Layer 5 of a small transformer language model trained on English Wikipedia (12 layers, counted from 0, width 128).
Take only the direct path to the model's output, skipping the later layers: a vector added to the residual stream pushes a token's score in proportion to its dot product with that token's output vector.

Output vectors of the tokens that the questions are about. A number n stands for (n - 500) times 0.0042.
" Phylum": 834,307,527,534,501,546,369,655,751,464,464,290,516,614,262,467,264,281,398,267,501,677,663,400,694,229,471,601,565,653,628,717,323,513,525,615,631,342,481,436,560,691,505,511,470,525,294,649,547,506,582,399,674,444,652,380,778,658,226,344,423,391,306,493,433,427,261,677,482,783,504,557,417,687,638,270,643,577,597,631,387,516,395,360,666,282,668,548,367,413,543,427,342,614,589,726,596,366,356,158,429,352,419,497,628,572,349,428,295,634,555,822,757,591,616,184,672,250,520,418,535,264,542,544,710,485,576,466
"/a": 620,376,418,394,508,318,589,528,678,539,476,665,302,714,532,434,473,621,482,365,407,495,446,330,586,434,476,519,462,371,491,624,591,550,533,311,578,611,347,590,853,690,392,354,682,707,373,409,637,646,403,409,569,576,536,552,563,468,409,621,433,339,277,556,537,332,440,482,616,754,434,394,562,565,583,619,780,384,610,490,680,528,392,479,406,586,447,492,564,643,571,413,553,471,665,682,389,409,283,196,571,391,359,313,225,469,475,630,211,362,470,584,489,415,329,310,540,554,521,458,577,627,653,569,486,642,606,499
"ted": 568,407,341,480,506,511,365,557,310,460,501,476,513,748,704,318,420,455,97,465,476,421,276,363,558,196,453,542,356,699,591,611,483,481,356,493,552,676,507,435,841,673,489,527,412,742,339,566,638,519,523,91,586,453,441,432,437,776,351,504,343,522,411,489,559,493,386,602,540,539,473,560,689,727,707,659,526,373,515,583,678,298,336,627,673,600,316,578,432,476,424,506,469,483,499,699,523,657,509,538,485,462,423,552,641,364,372,734,489,384,403,525,329,443,478,675,755,344,598,382,510,423,633,565,407,394,585,555
"-e": 654,273,508,477,399,570,551,463,435,461,493,452,560,597,427,472,611,676,389,556,494,483,426,371,415,541,540,774,431,438,484,615,560,418,572,448,634,547,359,408,626,612,414,394,483,627,545,467,608,761,313,576,707,409,718,397,595,592,566,406,419,631,108,494,389,537,367,668,403,624,606,436,503,521,314,764,482,517,599,413,575,542,341,439,527,332,545,522,663,504,637,339,456,469,494,597,420,412,532,457,450,503,427,575,568,497,386,441,457,613,505,532,485,511,473,344,471,410,472,282,475,655,608,389,548,462,576,489
"self": 600,428,535,541,474,683,572,510,537,585,479,652,453,931,448,527,449,550,368,470,457,452,197,624,495,339,608,306,469,710,748,432,499,468,280,337,503,517,354,522,673,700,528,383,681,880,516,502,526,801,384,450,742,471,508,438,541,436,272,394,596,534,454,661,394,653,176,604,528,689,452,570,551,602,488,596,409,473,456,442,854,467,219,606,782,356,480,313,467,576,409,521,265,442,546,715,422,630,450,137,424,341,166,451,369,447,352,360,140,746,594,536,503,555,491,573,428,640,518,458,524,584,593,437,503,428,591,320
" kg": 792,552,386,548,422,551,486,548,763,473,486,592,317,527,468,568,500,528,355,382,689,415,477,351,643,442,486,443,507,558,480,498,515,445,342,574,387,481,429,580,643,688,251,505,501,623,424,219,522,424,606,310,376,481,701,511,468,589,540,515,489,464,421,553,558,585,479,600,648,656,566,421,597,578,555,489,768,504,594,446,493,530,323,633,525,362,575,572,377,477,578,555,626,621,636,652,421,472,452,283,357,468,367,321,326,690,422,532,339,324,534,410,676,611,470,532,403,410,497,324,412,498,526,540,462,474,761,294
"red": 540,271,502,623,523,643,586,542,500,410,501,583,427,677,413,406,142,456,321,441,523,466,391,483,552,445,469,514,496,483,565,484,546,478,389,553,448,478,396,769,611,448,427,486,452,749,484,289,474,520,385,576,688,517,509,493,504,564,359,429,565,667,412,523,487,577,607,512,539,577,490,665,676,611,539,557,361,372,678,614,636,263,426,233,626,584,414,623,490,367,395,453,505,303,572,682,558,734,552,420,433,567,472,648,551,521,398,457,370,433,384,603,539,577,435,553,247,331,687,384,545,333,596,596,412,541,549,568
" Awards": 635,469,580,608,482,544,488,470,592,389,503,384,577,526,386,606,406,476,399,461,630,539,401,337,609,419,494,360,429,414,605,520,492,248,290,482,574,765,526,621,572,753,424,674,516,476,322,457,695,562,415,431,430,434,474,373,659,399,436,608,465,279,418,471,471,394,577,478,479,661,303,292,464,591,640,295,624,590,374,544,592,416,530,515,769,561,530,500,548,533,608,688,659,589,497,691,502,519,396,490,298,459,425,685,554,602,375,369,411,565,506,331,648,518,255,441,429,490,497,429,389,546,710,397,717,661,467,437
" would": 733,413,548,586,653,499,507,441,582,627,509,543,463,613,436,522,399,412,390,360,658,650,537,438,537,396,595,496,499,527,626,789,499,422,499,499,659,582,410,421,600,430,481,292,572,438,674,518,662,482,334,479,417,437,683,468,579,631,434,517,572,415,411,524,298,589,496,591,535,456,584,390,493,401,592,295,694,545,521,537,416,465,463,574,779,461,482,461,351,589,577,459,535,423,460,545,490,727,365,248,372,381,409,515,576,475,400,457,525,398,464,529,386,401,465,504,483,432,650,211,580,477,440,573,547,474,425,541
"time": 755,472,390,436,446,538,479,467,671,632,491,510,594,753,542,563,442,549,361,561,553,617,264,440,584,351,572,404,479,528,587,640,561,364,482,576,491,530,565,336,562,612,486,432,612,688,375,538,463,512,360,514,686,474,322,638,697,454,723,465,455,596,393,486,313,514,261,355,747,584,510,352,589,458,694,541,566,352,366,531,427,505,113,551,626,457,566,723,573,494,605,400,449,528,573,682,780,622,283,468,449,451,520,492,237,457,232,310,480,605,516,441,475,296,382,460,544,375,395,386,423,373,659,537,549,544,507,629
"alle": 535,458,568,528,484,668,702,706,506,558,488,485,471,718,506,481,277,544,471,411,509,623,384,359,510,399,672,446,411,418,751,587,478,410,780,574,460,604,366,513,588,518,490,499,316,525,360,505,586,575,244,526,459,399,555,402,443,551,550,494,537,360,150,673,469,454,473,397,405,727,330,634,587,706,441,582,612,253,561,657,515,509,516,490,477,487,448,428,732,806,312,442,562,341,364,739,580,710,411,366,391,503,383,568,338,451,373,456,429,372,359,598,560,403,418,323,303,678,537,475,487,617,597,516,681,375,556,605
"}\n": 929,655,438,445,432,535,610,408,522,455,468,348,448,787,471,539,492,457,624,487,481,248,383,328,658,471,490,637,291,578,463,607,441,452,636,433,415,438,467,477,576,764,310,564,386,655,449,487,316,791,155,545,449,652,463,626,488,714,445,394,505,298,542,497,446,397,640,494,565,758,532,457,593,493,611,378,445,504,484,540,596,293,502,416,426,430,846,427,412,777,563,667,516,575,471,851,446,403,408,146,488,427,125,440,515,635,533,484,654,468,459,514,385,439,386,589,649,408,595,296,343,494,562,557,408,494,716,411
"-A": 605,435,586,475,460,523,531,601,565,558,497,466,482,542,504,466,533,581,358,589,408,509,424,520,387,370,519,562,516,574,410,537,531,518,564,592,651,668,516,535,393,553,548,477,483,507,448,573,631,541,549,530,513,419,594,359,589,529,612,345,301,586,371,515,449,458,455,366,558,580,425,563,492,508,485,614,426,450,604,490,627,574,563,384,678,483,451,583,618,499,436,559,447,477,533,651,502,469,341,550,390,626,599,504,446,550,376,379,443,322,521,465,326,462,444,395,353,388,468,274,565,587,530,497,556,455,594,500
" County": 784,508,423,465,343,634,438,551,593,426,491,559,621,403,636,560,400,454,463,635,547,454,382,503,455,534,622,447,414,632,476,635,461,406,517,359,644,590,363,283,491,569,525,442,517,387,525,608,625,505,459,415,482,370,584,410,588,600,499,413,401,343,316,516,472,451,439,460,459,614,427,559,596,669,462,540,529,582,580,821,507,429,413,356,609,451,556,347,405,581,372,479,306,505,536,552,707,520,542,622,504,477,395,545,652,540,483,425,513,578,531,460,646,513,407,450,550,405,420,495,459,297,606,496,511,435,491,559
"uled": 556,541,431,433,630,612,496,411,501,425,473,665,473,482,388,348,327,668,454,362,724,675,335,324,518,418,618,411,610,769,506,738,408,179,208,609,478,737,585,273,647,551,488,386,310,777,393,495,445,559,429,379,578,468,410,370,420,362,574,340,373,386,184,510,369,531,452,782,617,676,403,738,890,788,647,607,442,512,562,639,560,292,451,673,752,554,649,623,560,712,453,612,386,413,404,711,544,749,588,168,323,338,518,618,491,500,163,335,377,409,401,642,476,499,610,476,480,426,624,286,545,677,621,309,277,428,520,484
"s": 565,673,676,519,706,528,594,549,637,518,532,469,474,712,379,480,424,467,251,322,502,411,391,742,761,681,254,547,463,485,622,464,514,342,420,515,450,440,312,565,666,415,367,529,446,413,647,605,563,484,571,524,280,492,689,481,549,291,687,627,579,599,536,425,630,614,523,416,489,542,534,472,637,598,382,551,491,403,481,471,285,227,534,415,640,412,580,480,321,613,641,511,375,420,803,580,446,481,578,418,430,454,540,550,347,527,542,378,526,490,570,450,370,548,515,456,229,443,387,513,524,369,650,495,486,443,521,432
"-old": 921,579,406,543,514,483,514,405,673,750,494,641,440,565,405,423,212,381,553,432,402,524,453,415,629,449,580,380,395,755,627,541,529,385,574,584,414,646,382,515,421,550,466,444,378,573,523,733,600,516,546,389,417,427,537,522,594,527,574,653,410,581,253,653,507,552,545,625,527,568,386,359,663,591,691,564,571,310,464,462,408,620,19,423,618,348,648,602,531,680,463,459,356,652,700,676,794,409,313,103,285,533,606,346,484,469,428,426,331,423,471,761,224,500,226,434,441,415,576,270,344,469,731,494,713,476,527,587
"hem": 477,572,504,577,434,702,462,435,714,527,473,478,512,626,477,553,492,227,406,468,460,191,610,327,499,453,454,548,440,583,557,478,502,488,507,565,521,503,414,401,495,609,423,436,330,678,441,623,644,411,547,433,550,445,481,583,603,742,524,466,390,517,330,576,578,380,495,424,512,632,423,381,653,378,567,449,546,483,444,706,578,412,261,424,440,546,745,505,515,559,682,257,521,506,551,708,647,729,286,308,546,441,529,593,357,449,409,401,548,392,484,441,771,666,391,507,373,434,619,475,320,602,606,405,519,556,496,543
" Ireland": 813,613,377,455,533,503,593,431,475,480,482,557,533,669,722,669,410,589,398,710,471,558,362,431,485,401,454,135,603,506,334,607,322,376,466,529,633,502,352,386,535,603,555,347,463,482,378,495,650,525,485,379,497,516,597,477,598,467,430,475,296,303,495,557,516,416,507,500,555,660,456,480,623,688,601,354,659,595,393,669,543,417,480,404,547,545,626,360,519,546,412,469,451,474,464,553,630,655,516,541,405,460,362,532,508,427,432,384,367,549,625,558,598,424,348,383,367,421,465,451,514,532,784,458,666,526,518,581
"tained": 856,488,414,275,600,476,420,761,302,505,488,462,488,754,575,659,422,603,294,386,393,696,555,437,452,487,304,369,248,681,746,830,232,444,435,589,744,699,321,555,766,550,310,545,525,460,413,460,610,419,535,107,369,611,497,463,562,941,387,363,479,361,339,426,442,512,221,504,539,506,445,599,697,740,809,562,411,394,569,539,692,314,303,297,471,500,505,396,453,671,429,476,589,412,331,793,685,704,526,388,384,633,434,342,870,618,416,529,555,266,514,519,454,353,429,447,435,278,562,233,658,427,689,584,565,598,369,472
"gu": 584,609,651,387,629,555,565,544,663,574,488,580,502,474,234,650,362,526,261,552,625,406,572,391,564,417,436,523,418,707,706,581,573,447,612,569,620,704,568,391,514,489,437,480,424,668,527,369,597,433,403,363,574,490,561,409,708,555,465,530,598,450,291,407,582,473,555,472,593,606,502,457,507,510,419,582,328,295,347,389,561,626,280,447,565,470,455,534,374,549,579,317,279,442,488,718,566,464,163,339,424,548,460,606,376,509,560,486,285,574,519,650,519,393,509,530,573,497,402,506,573,530,519,616,578,384,414,664

Each question shows what one neuron of this layer's MLP adds at an activation of 1. A number n stands for (n - 500) times 0.0012.

n409: 565,549,576,608,502,540,356,433,573,524,422,572,526,508,490,466,514,489,395,490,477,496,458,492,428,439,439,491,455,636,444,437,514,489,475,453,522,524,510,395,634,508,531,569,407,383,601,437,537,622,582,443,445,505,429,565,509,528,556,543,462,444,429,543,534,485,481,471,500,448,523,557,633,482,464,561,446,508,394,471,415,523,506,409,590,543,577,530,426,560,422,505,547,379,468,521,468,361,532,477,509,466,514,547,597,498,487,435,453,426,460,572,388,426,546,524,526,554,443,639,435,486,581,585,605,535,610,543
Which three tokens does it push up most, strongest first? "-old", "ted", "s"

n38: 517,595,565,500,472,518,546,507,485,591,432,445,535,431,358,386,569,544,449,496,589,575,462,539,466,457,551,399,550,588,497,425,462,395,542,511,583,659,570,464,435,538,481,470,553,465,505,530,426,483,475,537,486,520,495,462,495,469,445,635,438,513,527,502,544,525,479,431,515,526,460,563,532,371,493,560,408,575,429,529,433,570,401,507,470,376,536,551,479,419,531,459,437,351,483,349,527,602,422,502,518,588,443,463,464,531,540,553,618,504,591,488,511,565,436,547,535,427,513,526,556,557,610,415,496,512,456,600
Which two tokens does it push up most, strongest first? "gu", "time"

n24: 515,427,471,546,507,452,504,427,620,526,440,652,471,420,583,487,603,557,516,448,531,547,465,400,539,498,395,559,465,422,575,478,546,514,520,416,430,527,445,626,498,496,511,516,579,601,563,538,478,460,483,608,403,469,452,448,571,512,595,509,418,526,436,579,517,536,567,480,587,514,424,482,486,500,425,571,572,493,572,461,495,347,413,426,488,536,503,519,375,621,450,549,543,434,525,290,513,435,558,474,507,505,409,451,523,444,527,470,484,476,497,498,516,472,483,409,474,521,506,541,564,510,586,554,566,574,484,453
Pushed up most: "/a"

n44: 547,529,552,393,497,621,442,473,445,487,434,427,527,405,525,487,439,450,522,504,404,484,368,467,480,466,521,607,544,551,544,544,491,572,479,579,534,523,521,570,561,444,495,428,547,585,505,502,445,515,556,566,581,520,559,484,483,492,497,556,476,547,517,521,505,543,460,374,547,489,609,566,437,565,421,462,511,577,564,526,387,533,495,444,547,508,597,514,447,468,496,385,410,444,461,481,528,465,519,417,503,419,539,515,516,518,488,448,497,427,583,468,566,399,528,623,383,560,440,446,484,531,556,514,493,481,532,423
Which of these tokens does it push down most? " Awards"

n431: 463,515,504,463,564,470,431,484,610,433,597,588,654,544,519,530,534,512,652,553,610,557,463,540,655,605,428,552,512,437,487,351,461,619,566,371,419,574,513,471,415,438,443,490,658,456,300,608,559,464,483,542,443,452,419,539,496,510,447,490,547,420,480,563,517,536,416,500,506,535,414,492,487,387,553,498,540,443,342,486,446,504,402,471,604,457,567,492,476,518,545,485,523,548,550,510,569,471,444,626,440,540,532,470,420,372,456,395,576,494,488,477,462,518,463,471,559,487,431,564,470,544,422,477,502,518,496,558
Pushed up most: "time"

n306: 482,477,397,509,420,533,471,445,460,556,507,649,581,403,531,464,498,452,541,512,470,584,406,433,445,565,489,506,426,518,448,496,605,469,387,421,516,506,354,416,515,384,455,578,441,577,583,553,437,563,498,628,442,387,548,536,514,504,514,647,502,562,619,531,493,453,591,502,651,396,622,467,603,541,460,482,404,453,587,430,492,563,466,542,665,533,428,612,459,548,457,523,588,547,447,524,398,476,527,470,504,506,487,430,484,532,398,424,485,496,502,487,516,449,484,474,549,446,439,481,622,537,528,591,500,488,494,425
Which of these tokens does it push down most? " Phylum"

n424: 496,427,319,524,516,530,432,532,465,498,490,504,551,476,606,432,466,524,434,530,459,504,504,479,431,613,575,516,512,547,508,422,481,408,512,587,481,451,477,567,436,372,504,606,530,575,447,604,556,548,454,509,506,459,569,464,424,470,545,314,674,425,657,415,552,484,566,464,542,531,606,524,442,638,392,449,453,438,532,467,405,488,477,512,524,488,594,423,496,478,545,502,579,439,631,492,561,512,447,593,563,452,471,492,479,360,663,516,415,456,594,494,445,555,492,485,574,500,373,474,384,510,482,454,533,621,430,524
Which three tokens does it push up most, strongest first? "s", " County", " Ireland"

n386: 620,496,456,472,455,502,482,447,493,544,639,498,476,540,438,552,452,450,421,471,489,503,566,494,445,507,419,592,439,447,436,476,556,403,550,457,491,485,521,414,534,626,554,545,514,447,507,449,519,574,558,487,610,442,392,539,555,551,500,493,518,409,425,376,507,518,480,508,473,568,490,440,400,542,606,393,532,542,572,414,366,537,455,603,494,530,515,409,473,596,564,446,534,546,496,430,504,565,476,498,551,417,401,553,581,481,412,552,592,602,486,542,538,564,483,552,409,465,455,532,497,472,597,610,471,502,546,399
Which three tokens does it push up most, strongest first? " Phylum", "}\n", " Awards"

n370: 601,511,560,550,483,522,596,604,576,362,397,496,469,527,389,535,575,523,574,526,447,465,447,517,402,502,528,562,514,477,483,567,466,398,468,461,517,566,489,583,536,395,462,472,533,476,464,477,525,535,526,626,547,520,464,440,477,500,506,500,560,626,533,458,633,566,500,382,566,503,523,536,540,376,329,527,533,443,344,462,566,600,494,484,467,506,446,454,680,496,533,351,571,558,366,490,567,572,403,566,504,576,454,339,521,360,467,502,465,400,432,462,452,551,633,496,437,603,474,430,456,452,534,425,598,502,625,546
Which of these tokens does it push down most? " Phylum"

n361: 483,553,472,546,438,509,377,452,450,502,589,399,533,463,596,561,474,548,562,543,492,481,544,485,453,498,510,488,445,620,458,694,513,452,550,474,353,413,457,593,487,553,517,581,579,337,444,531,410,533,380,472,521,529,451,443,450,556,548,464,498,521,492,531,448,561,477,572,567,585,479,447,580,601,498,349,498,494,517,487,439,586,492,596,585,468,540,440,393,588,413,557,559,502,521,485,392,565,467,502,601,508,520,537,452,355,526,647,435,458,470,449,551,448,447,603,485,453,504,510,381,486,458,515,520,455,389,757
Which of these tokens does it push down most? "s"

n147: 492,497,461,537,632,478,498,497,451,522,555,523,455,543,459,552,419,500,529,456,458,444,495,477,514,468,462,465,437,497,518,416,528,483,393,543,445,498,487,531,444,659,511,528,543,530,450,494,546,621,526,458,542,457,493,454,519,567,502,536,470,539,578,492,494,509,505,367,574,333,512,521,616,446,508,515,539,524,457,469,508,559,538,618,573,486,507,468,453,478,560,464,558,503,484,381,498,498,498,474,467,540,485,471,446,380,551,494,609,406,492,474,439,577,467,549,518,561,525,530,360,445,517,575,455,478,563,521
Which of these tokens does it push down most? " Phylum"

n304: 581,484,489,510,428,523,470,347,489,473,533,653,474,457,583,517,438,413,594,422,427,450,414,536,436,517,545,479,417,469,550,611,615,384,520,590,455,534,584,440,588,636,467,423,504,557,448,487,337,532,433,514,571,469,508,636,482,597,553,589,601,533,603,432,429,547,522,500,519,516,613,496,457,538,594,430,452,524,464,433,470,476,564,498,590,517,456,491,561,677,585,462,593,558,515,527,265,383,543,415,445,419,512,409,508,378,446,489,485,469,508,628,390,559,502,568,409,380,527,382,523,471,525,666,428,417,481,537
Which of these tokens does it push down most? " County"

n300: 448,549,563,508,484,476,580,551,411,487,459,461,543,512,467,440,485,468,458,502,493,535,511,547,422,500,474,475,520,456,548,642,621,485,509,495,433,261,538,523,591,435,440,418,505,613,603,390,546,438,484,467,502,458,484,455,536,570,505,505,461,495,519,535,492,484,541,481,555,576,569,535,556,489,507,518,355,446,551,552,467,381,637,464,578,541,537,533,448,465,426,526,550,522,537,534,525,390,607,479,400,521,469,530,505,527,386,464,441,439,461,495,457,527,634,456,538,512,523,488,480,537,458,496,455,498,586,514
Which three tokens does it push up most, strongest first? "red", "uled", "s"

n228: 640,509,469,498,529,394,662,502,542,455,585,536,436,486,458,417,583,421,437,550,367,554,355,451,583,512,654,536,491,536,572,494,578,507,428,516,373,500,408,434,346,524,480,502,597,551,436,506,454,488,580,445,493,500,531,603,536,569,534,480,711,416,486,543,666,435,478,573,438,532,451,459,439,496,515,552,500,455,469,520,549,490,400,527,560,469,549,494,539,541,419,476,510,451,476,389,470,478,639,466,537,446,438,420,547,430,465,398,529,506,585,479,637,450,444,558,520,517,503,492,491,532,490,394,490,547,463,556
Which two tokens does it push up most, strongest first? "self", "-old"

n301: 403,593,443,612,458,472,549,402,447,477,556,524,440,572,432,490,460,516,439,317,425,594,508,566,543,619,472,603,538,418,518,468,500,397,549,397,440,435,531,480,439,339,421,571,496,552,500,560,569,486,628,471,585,531,562,552,529,516,486,498,476,455,610,383,494,455,494,561,514,560,448,478,472,491,415,651,578,603,461,404,480,518,531,479,447,551,524,496,468,598,521,576,488,492,358,473,452,455,518,498,568,522,536,476,579,548,460,494,544,578,494,397,386,564,518,404,542,542,446,445,583,582,646,406,509,493,376,454
Which of these tokens does it push down most? "time"

n49: 519,527,698,520,467,519,526,546,542,514,490,498,463,533,463,488,541,472,395,558,566,538,605,570,587,387,444,547,496,568,511,441,696,515,450,460,600,552,425,360,511,494,483,378,365,530,559,420,562,484,421,592,498,531,438,431,393,568,442,490,552,490,428,533,481,440,539,451,355,403,504,480,558,466,406,403,502,576,506,565,429,454,492,558,355,490,323,592,549,533,591,589,504,547,447,598,532,438,372,478,554,444,516,580,460,640,627,620,453,508,531,475,531,514,526,566,530,457,491,411,454,527,478,444,513,550,502,496
Pushed up most: "gu"

n67: 479,492,467,410,483,447,452,403,595,498,472,532,522,543,555,618,363,551,494,518,634,526,483,475,407,506,574,507,446,584,505,421,410,446,538,513,461,512,473,632,488,498,570,548,476,580,464,507,589,554,512,514,477,473,478,554,490,525,513,483,471,365,522,451,432,554,606,520,447,470,469,539,509,441,513,498,525,665,595,534,544,622,441,487,490,450,543,484,519,403,401,426,433,464,463,415,578,657,520,589,360,448,433,507,540,556,461,584,392,414,366,544,569,473,598,502,539,459,449,456,530,463,513,534,514,507,551,428
Which of these tokens does it push down most? "s"

n57: 536,525,460,554,617,528,466,526,495,529,523,488,502,548,393,605,521,523,520,587,495,599,528,476,493,597,486,408,593,400,523,517,432,500,537,470,553,455,533,400,518,568,460,568,477,441,498,536,513,449,548,517,402,570,418,447,462,518,515,471,430,431,554,447,526,491,534,475,520,566,521,392,491,511,492,535,559,525,473,520,526,453,379,473,532,446,471,559,616,531,559,434,519,510,540,527,535,439,447,523,488,492,632,442,446,458,484,430,439,566,551,552,640,527,463,469,491,451,470,539,407,465,452,502,368,441,464,523
Pushed up most: "time"

n348: 590,505,486,578,537,507,547,572,531,410,536,449,498,437,678,539,603,579,575,560,515,633,533,667,443,428,409,573,515,498,432,362,355,569,571,537,507,452,489,379,338,473,476,387,485,445,403,692,529,586,527,502,457,577,466,437,520,438,440,699,514,369,590,550,430,443,493,510,581,590,395,408,517,472,457,480,626,601,312,366,446,635,427,481,484,466,480,461,594,517,475,480,538,466,552,562,547,478,522,562,449,571,463,537,498,492,463,524,448,473,542,523,526,449,456,413,434,531,510,381,566,546,532,525,477,389,556,468
Pushed up most: " Ireland"

n210: 525,538,447,438,454,723,557,477,481,472,474,504,603,472,584,471,448,491,653,508,478,515,528,506,398,403,500,560,496,472,451,463,498,598,586,495,492,574,577,570,430,424,624,489,411,525,472,574,448,367,474,517,574,458,490,509,527,419,632,632,398,508,418,540,424,429,536,608,513,541,464,568,538,573,453,528,568,476,508,579,388,453,517,461,514,524,507,434,517,511,496,532,468,498,422,457,526,478,591,446,521,549,507,513,401,446,460,495,485,498,482,488,518,622,430,477,335,489,432,496,488,495,589,533,418,510,449,489
Which two tokens does it push up most, strongest first? "alle", "uled"

n290: 486,570,491,554,478,496,467,535,477,493,504,465,517,556,538,540,573,427,634,564,538,422,550,509,541,551,384,441,513,534,484,498,578,460,543,473,380,475,452,587,463,365,528,500,594,479,581,570,516,492,495,553,463,559,481,486,517,427,519,448,410,592,591,489,573,546,562,426,565,489,569,604,481,446,463,476,371,431,507,434,466,540,576,517,540,518,517,509,575,466,439,429,439,459,485,469,433,505,588,446,538,508,526,413,568,528,492,490,468,510,441,597,503,394,421,530,425,450,422,481,426,450,593,556,558,453,468,480
Pushed up most: "s"

n367: 500,453,435,453,495,417,530,490,522,407,655,437,468,525,512,660,539,571,569,491,532,406,444,575,434,601,467,620,401,480,491,535,450,591,565,523,596,514,580,577,487,603,478,495,475,449,474,564,503,472,538,510,442,418,417,472,571,505,500,502,526,533,492,535,418,551,520,526,507,487,436,477,538,441,536,456,486,438,516,469,522,546,488,464,605,454,503,591,515,467,390,502,457,476,461,436,536,502,442,445,535,462,560,498,605,492,472,456,442,421,497,486,517,588,435,519,399,482,466,493,446,605,469,532,475,517,464,566
Which three tokens does it push up most, strongest first? "-A", "tained", "-old"

n200: 449,554,456,556,494,466,589,584,433,513,423,498,466,651,473,533,481,457,484,460,633,594,474,576,548,532,415,471,555,454,586,494,537,506,459,449,492,460,381,553,517,529,593,445,520,521,529,594,413,512,558,440,556,433,403,545,540,395,427,563,553,386,449,453,506,495,472,465,406,609,474,410,604,541,520,528,460,604,533,447,401,488,583,649,426,510,550,500,596,518,443,393,553,397,356,539,571,492,577,643,466,514,324,488,500,473,449,535,528,514,536,453,452,479,552,611,427,430,449,622,475,498,515,563,464,413,596,413
Which of these tokens does it push down most? "-old"

n401: 515,560,443,390,435,510,456,611,472,560,485,532,456,552,492,526,549,516,493,537,517,503,489,454,542,594,437,493,374,616,526,496,418,582,627,568,508,480,564,490,486,542,464,475,485,498,357,448,464,384,454,510,514,463,566,464,571,424,464,470,529,464,518,493,460,638,360,512,485,437,474,545,486,431,646,504,414,433,465,485,526,415,494,370,457,504,551,597,485,419,618,404,487,498,507,576,555,477,496,562,486,425,470,543,538,595,533,504,518,455,405,504,663,540,563,467,508,493,461,474,484,562,574,423,567,432,611,550
Which of these tokens does it push down most? " would"

n62: 508,485,475,483,391,494,426,392,564,492,553,508,545,451,561,473,435,535,408,535,580,578,432,580,554,470,522,390,424,560,456,482,387,407,462,563,434,463,481,599,472,567,480,530,630,622,380,462,518,441,433,475,535,521,502,465,496,560,562,514,456,340,479,464,533,559,574,524,413,559,619,559,506,352,500,420,382,456,508,530,408,458,514,473,481,377,442,498,534,417,477,513,551,494,563,505,705,675,522,584,494,430,592,563,566,579,490,514,528,500,434,513,543,458,602,653,488,472,529,518,449,468,479,435,559,486,434,569
Which of these tokens does it push down most? "/a"

n109: 391,505,584,556,481,480,459,631,598,502,593,277,553,586,406,427,556,493,517,334,471,462,626,667,461,408,498,475,596,367,513,389,436,628,561,452,495,447,570,434,435,446,563,447,576,450,625,488,627,538,713,535,523,530,485,426,483,365,536,490,346,561,434,484,583,504,490,503,377,338,482,495,466,584,318,531,568,611,453,512,531,566,463,498,365,507,502,525,452,481,383,531,488,507,454,476,349,502,500,612,509,533,691,452,580,593,574,377,557,600,422,434,462,614,513,533,513,502,597,597,539,514,437,398,636,474,375,533
Which of these tokens does it push down most? "}\n"

n422: 463,477,547,417,621,413,447,589,467,534,500,573,417,589,385,584,521,537,342,455,440,480,536,459,454,575,576,493,466,539,474,457,384,560,427,548,539,483,496,571,442,520,502,495,514,485,466,473,563,458,522,465,500,440,482,482,529,493,444,340,423,478,535,537,475,486,473,616,442,373,322,541,559,464,595,557,522,513,485,556,541,444,458,425,575,502,531,528,443,440,496,460,445,533,448,408,580,614,477,521,443,479,505,480,490,576,523,528,544,525,558,529,560,545,551,517,513,559,545,558,471,564,550,386,521,635,486,535
Pushed up most: "tained"

n130: 541,433,460,382,526,447,509,557,496,489,406,508,564,538,498,520,454,471,357,506,397,408,500,469,515,574,483,553,416,578,511,454,490,412,482,510,535,399,533,580,585,617,524,506,368,611,488,522,555,435,421,556,549,534,496,537,514,469,389,490,498,449,441,396,502,489,541,454,524,498,567,632,492,591,545,595,483,512,398,545,508,484,553,461,352,431,496,552,610,609,580,444,584,396,410,716,543,504,431,470,511,457,574,408,550,459,532,335,472,708,437,515,462,558,552,582,575,528,474,421,451,584,494,492,460,469,522,472
Which of these tokens does it push down most? " would"

n122: 478,533,458,604,496,565,479,560,480,455,544,551,516,583,593,505,591,525,562,421,509,528,359,463,443,457,529,617,457,558,485,473,549,483,456,400,397,515,410,489,600,478,515,490,500,650,450,365,401,493,529,534,468,533,452,483,467,490,485,557,458,608,551,500,389,584,582,520,590,500,560,423,495,414,542,393,532,482,487,485,491,537,531,477,506,537,396,462,576,525,525,538,474,529,455,544,474,491,475,366,529,488,491,495,439,537,500,519,423,440,348,524,588,554,527,560,481,481,555,374,520,500,476,662,521,508,451,445
Which of these tokens does it push down most? " County"

n139: 457,496,560,500,472,484,491,429,470,564,468,475,526,548,463,491,518,584,575,605,605,567,512,468,436,549,450,589,546,453,454,460,428,569,516,471,532,534,603,504,459,438,512,422,383,495,420,502,504,599,442,487,429,434,446,431,563,470,578,407,550,474,537,523,521,449,389,523,466,369,465,562,508,511,532,632,533,507,525,562,438,488,363,529,456,537,564,531,540,509,580,500,500,540,478,496,422,509,570,506,656,532,489,486,452,612,473,475,478,500,520,443,481,587,376,410,473,638,485,519,497,497,468,515,441,531,497,469
Which two tokens does it push up most, strongest first? "-e", "uled"

n119: 540,489,555,532,490,488,478,548,505,454,484,635,497,448,580,449,459,415,514,435,524,460,569,497,564,539,517,522,622,613,526,557,538,541,456,505,455,426,579,533,535,484,619,432,521,463,573,513,425,492,443,441,494,418,483,503,506,500,551,462,513,467,540,487,498,547,403,655,525,356,502,678,502,516,441,508,576,549,370,437,527,512,497,533,486,513,546,586,502,565,459,455,502,497,406,527,482,463,422,396,495,439,506,515,505,528,482,528,493,532,526,549,470,414,430,567,411,511,512,495,562,511,433,438,400,428,572,445
Which of these tokens does it push down most? " Awards"

n438: 660,532,477,514,483,419,494,415,585,520,489,604,448,452,575,531,473,558,442,525,498,527,493,479,522,599,519,516,445,645,572,506,409,585,530,588,481,445,496,445,381,393,508,525,568,587,421,646,474,471,607,566,585,484,508,540,468,545,491,394,459,509,390,491,549,412,600,447,405,521,618,522,528,485,577,494,500,489,411,449,611,496,509,493,425,391,471,640,454,493,524,431,468,505,455,390,456,485,546,458,472,419,519,489,500,480,410,442,474,400,505,553,587,426,533,490,419,475,557,542,488,470,518,476,514,588,476,568
Pushed up most: "-old"

n129: 378,515,616,598,377,474,426,531,525,564,632,509,395,413,443,356,507,397,455,401,600,417,575,498,559,640,542,440,406,572,368,563,537,498,514,482,458,597,650,509,534,537,452,425,458,448,472,372,541,453,460,566,449,534,555,657,398,550,416,420,480,601,500,542,601,544,425,564,533,382,542,531,538,523,650,459,526,450,379,594,625,566,562,493,507,518,457,505,469,453,500,598,443,506,516,541,388,432,406,398,447,423,579,552,450,591,438,449,473,445,500,536,393,663,519,538,594,413,514,431,581,628,589,462,381,569,610,438
Which of these tokens does it push down most? " Ireland"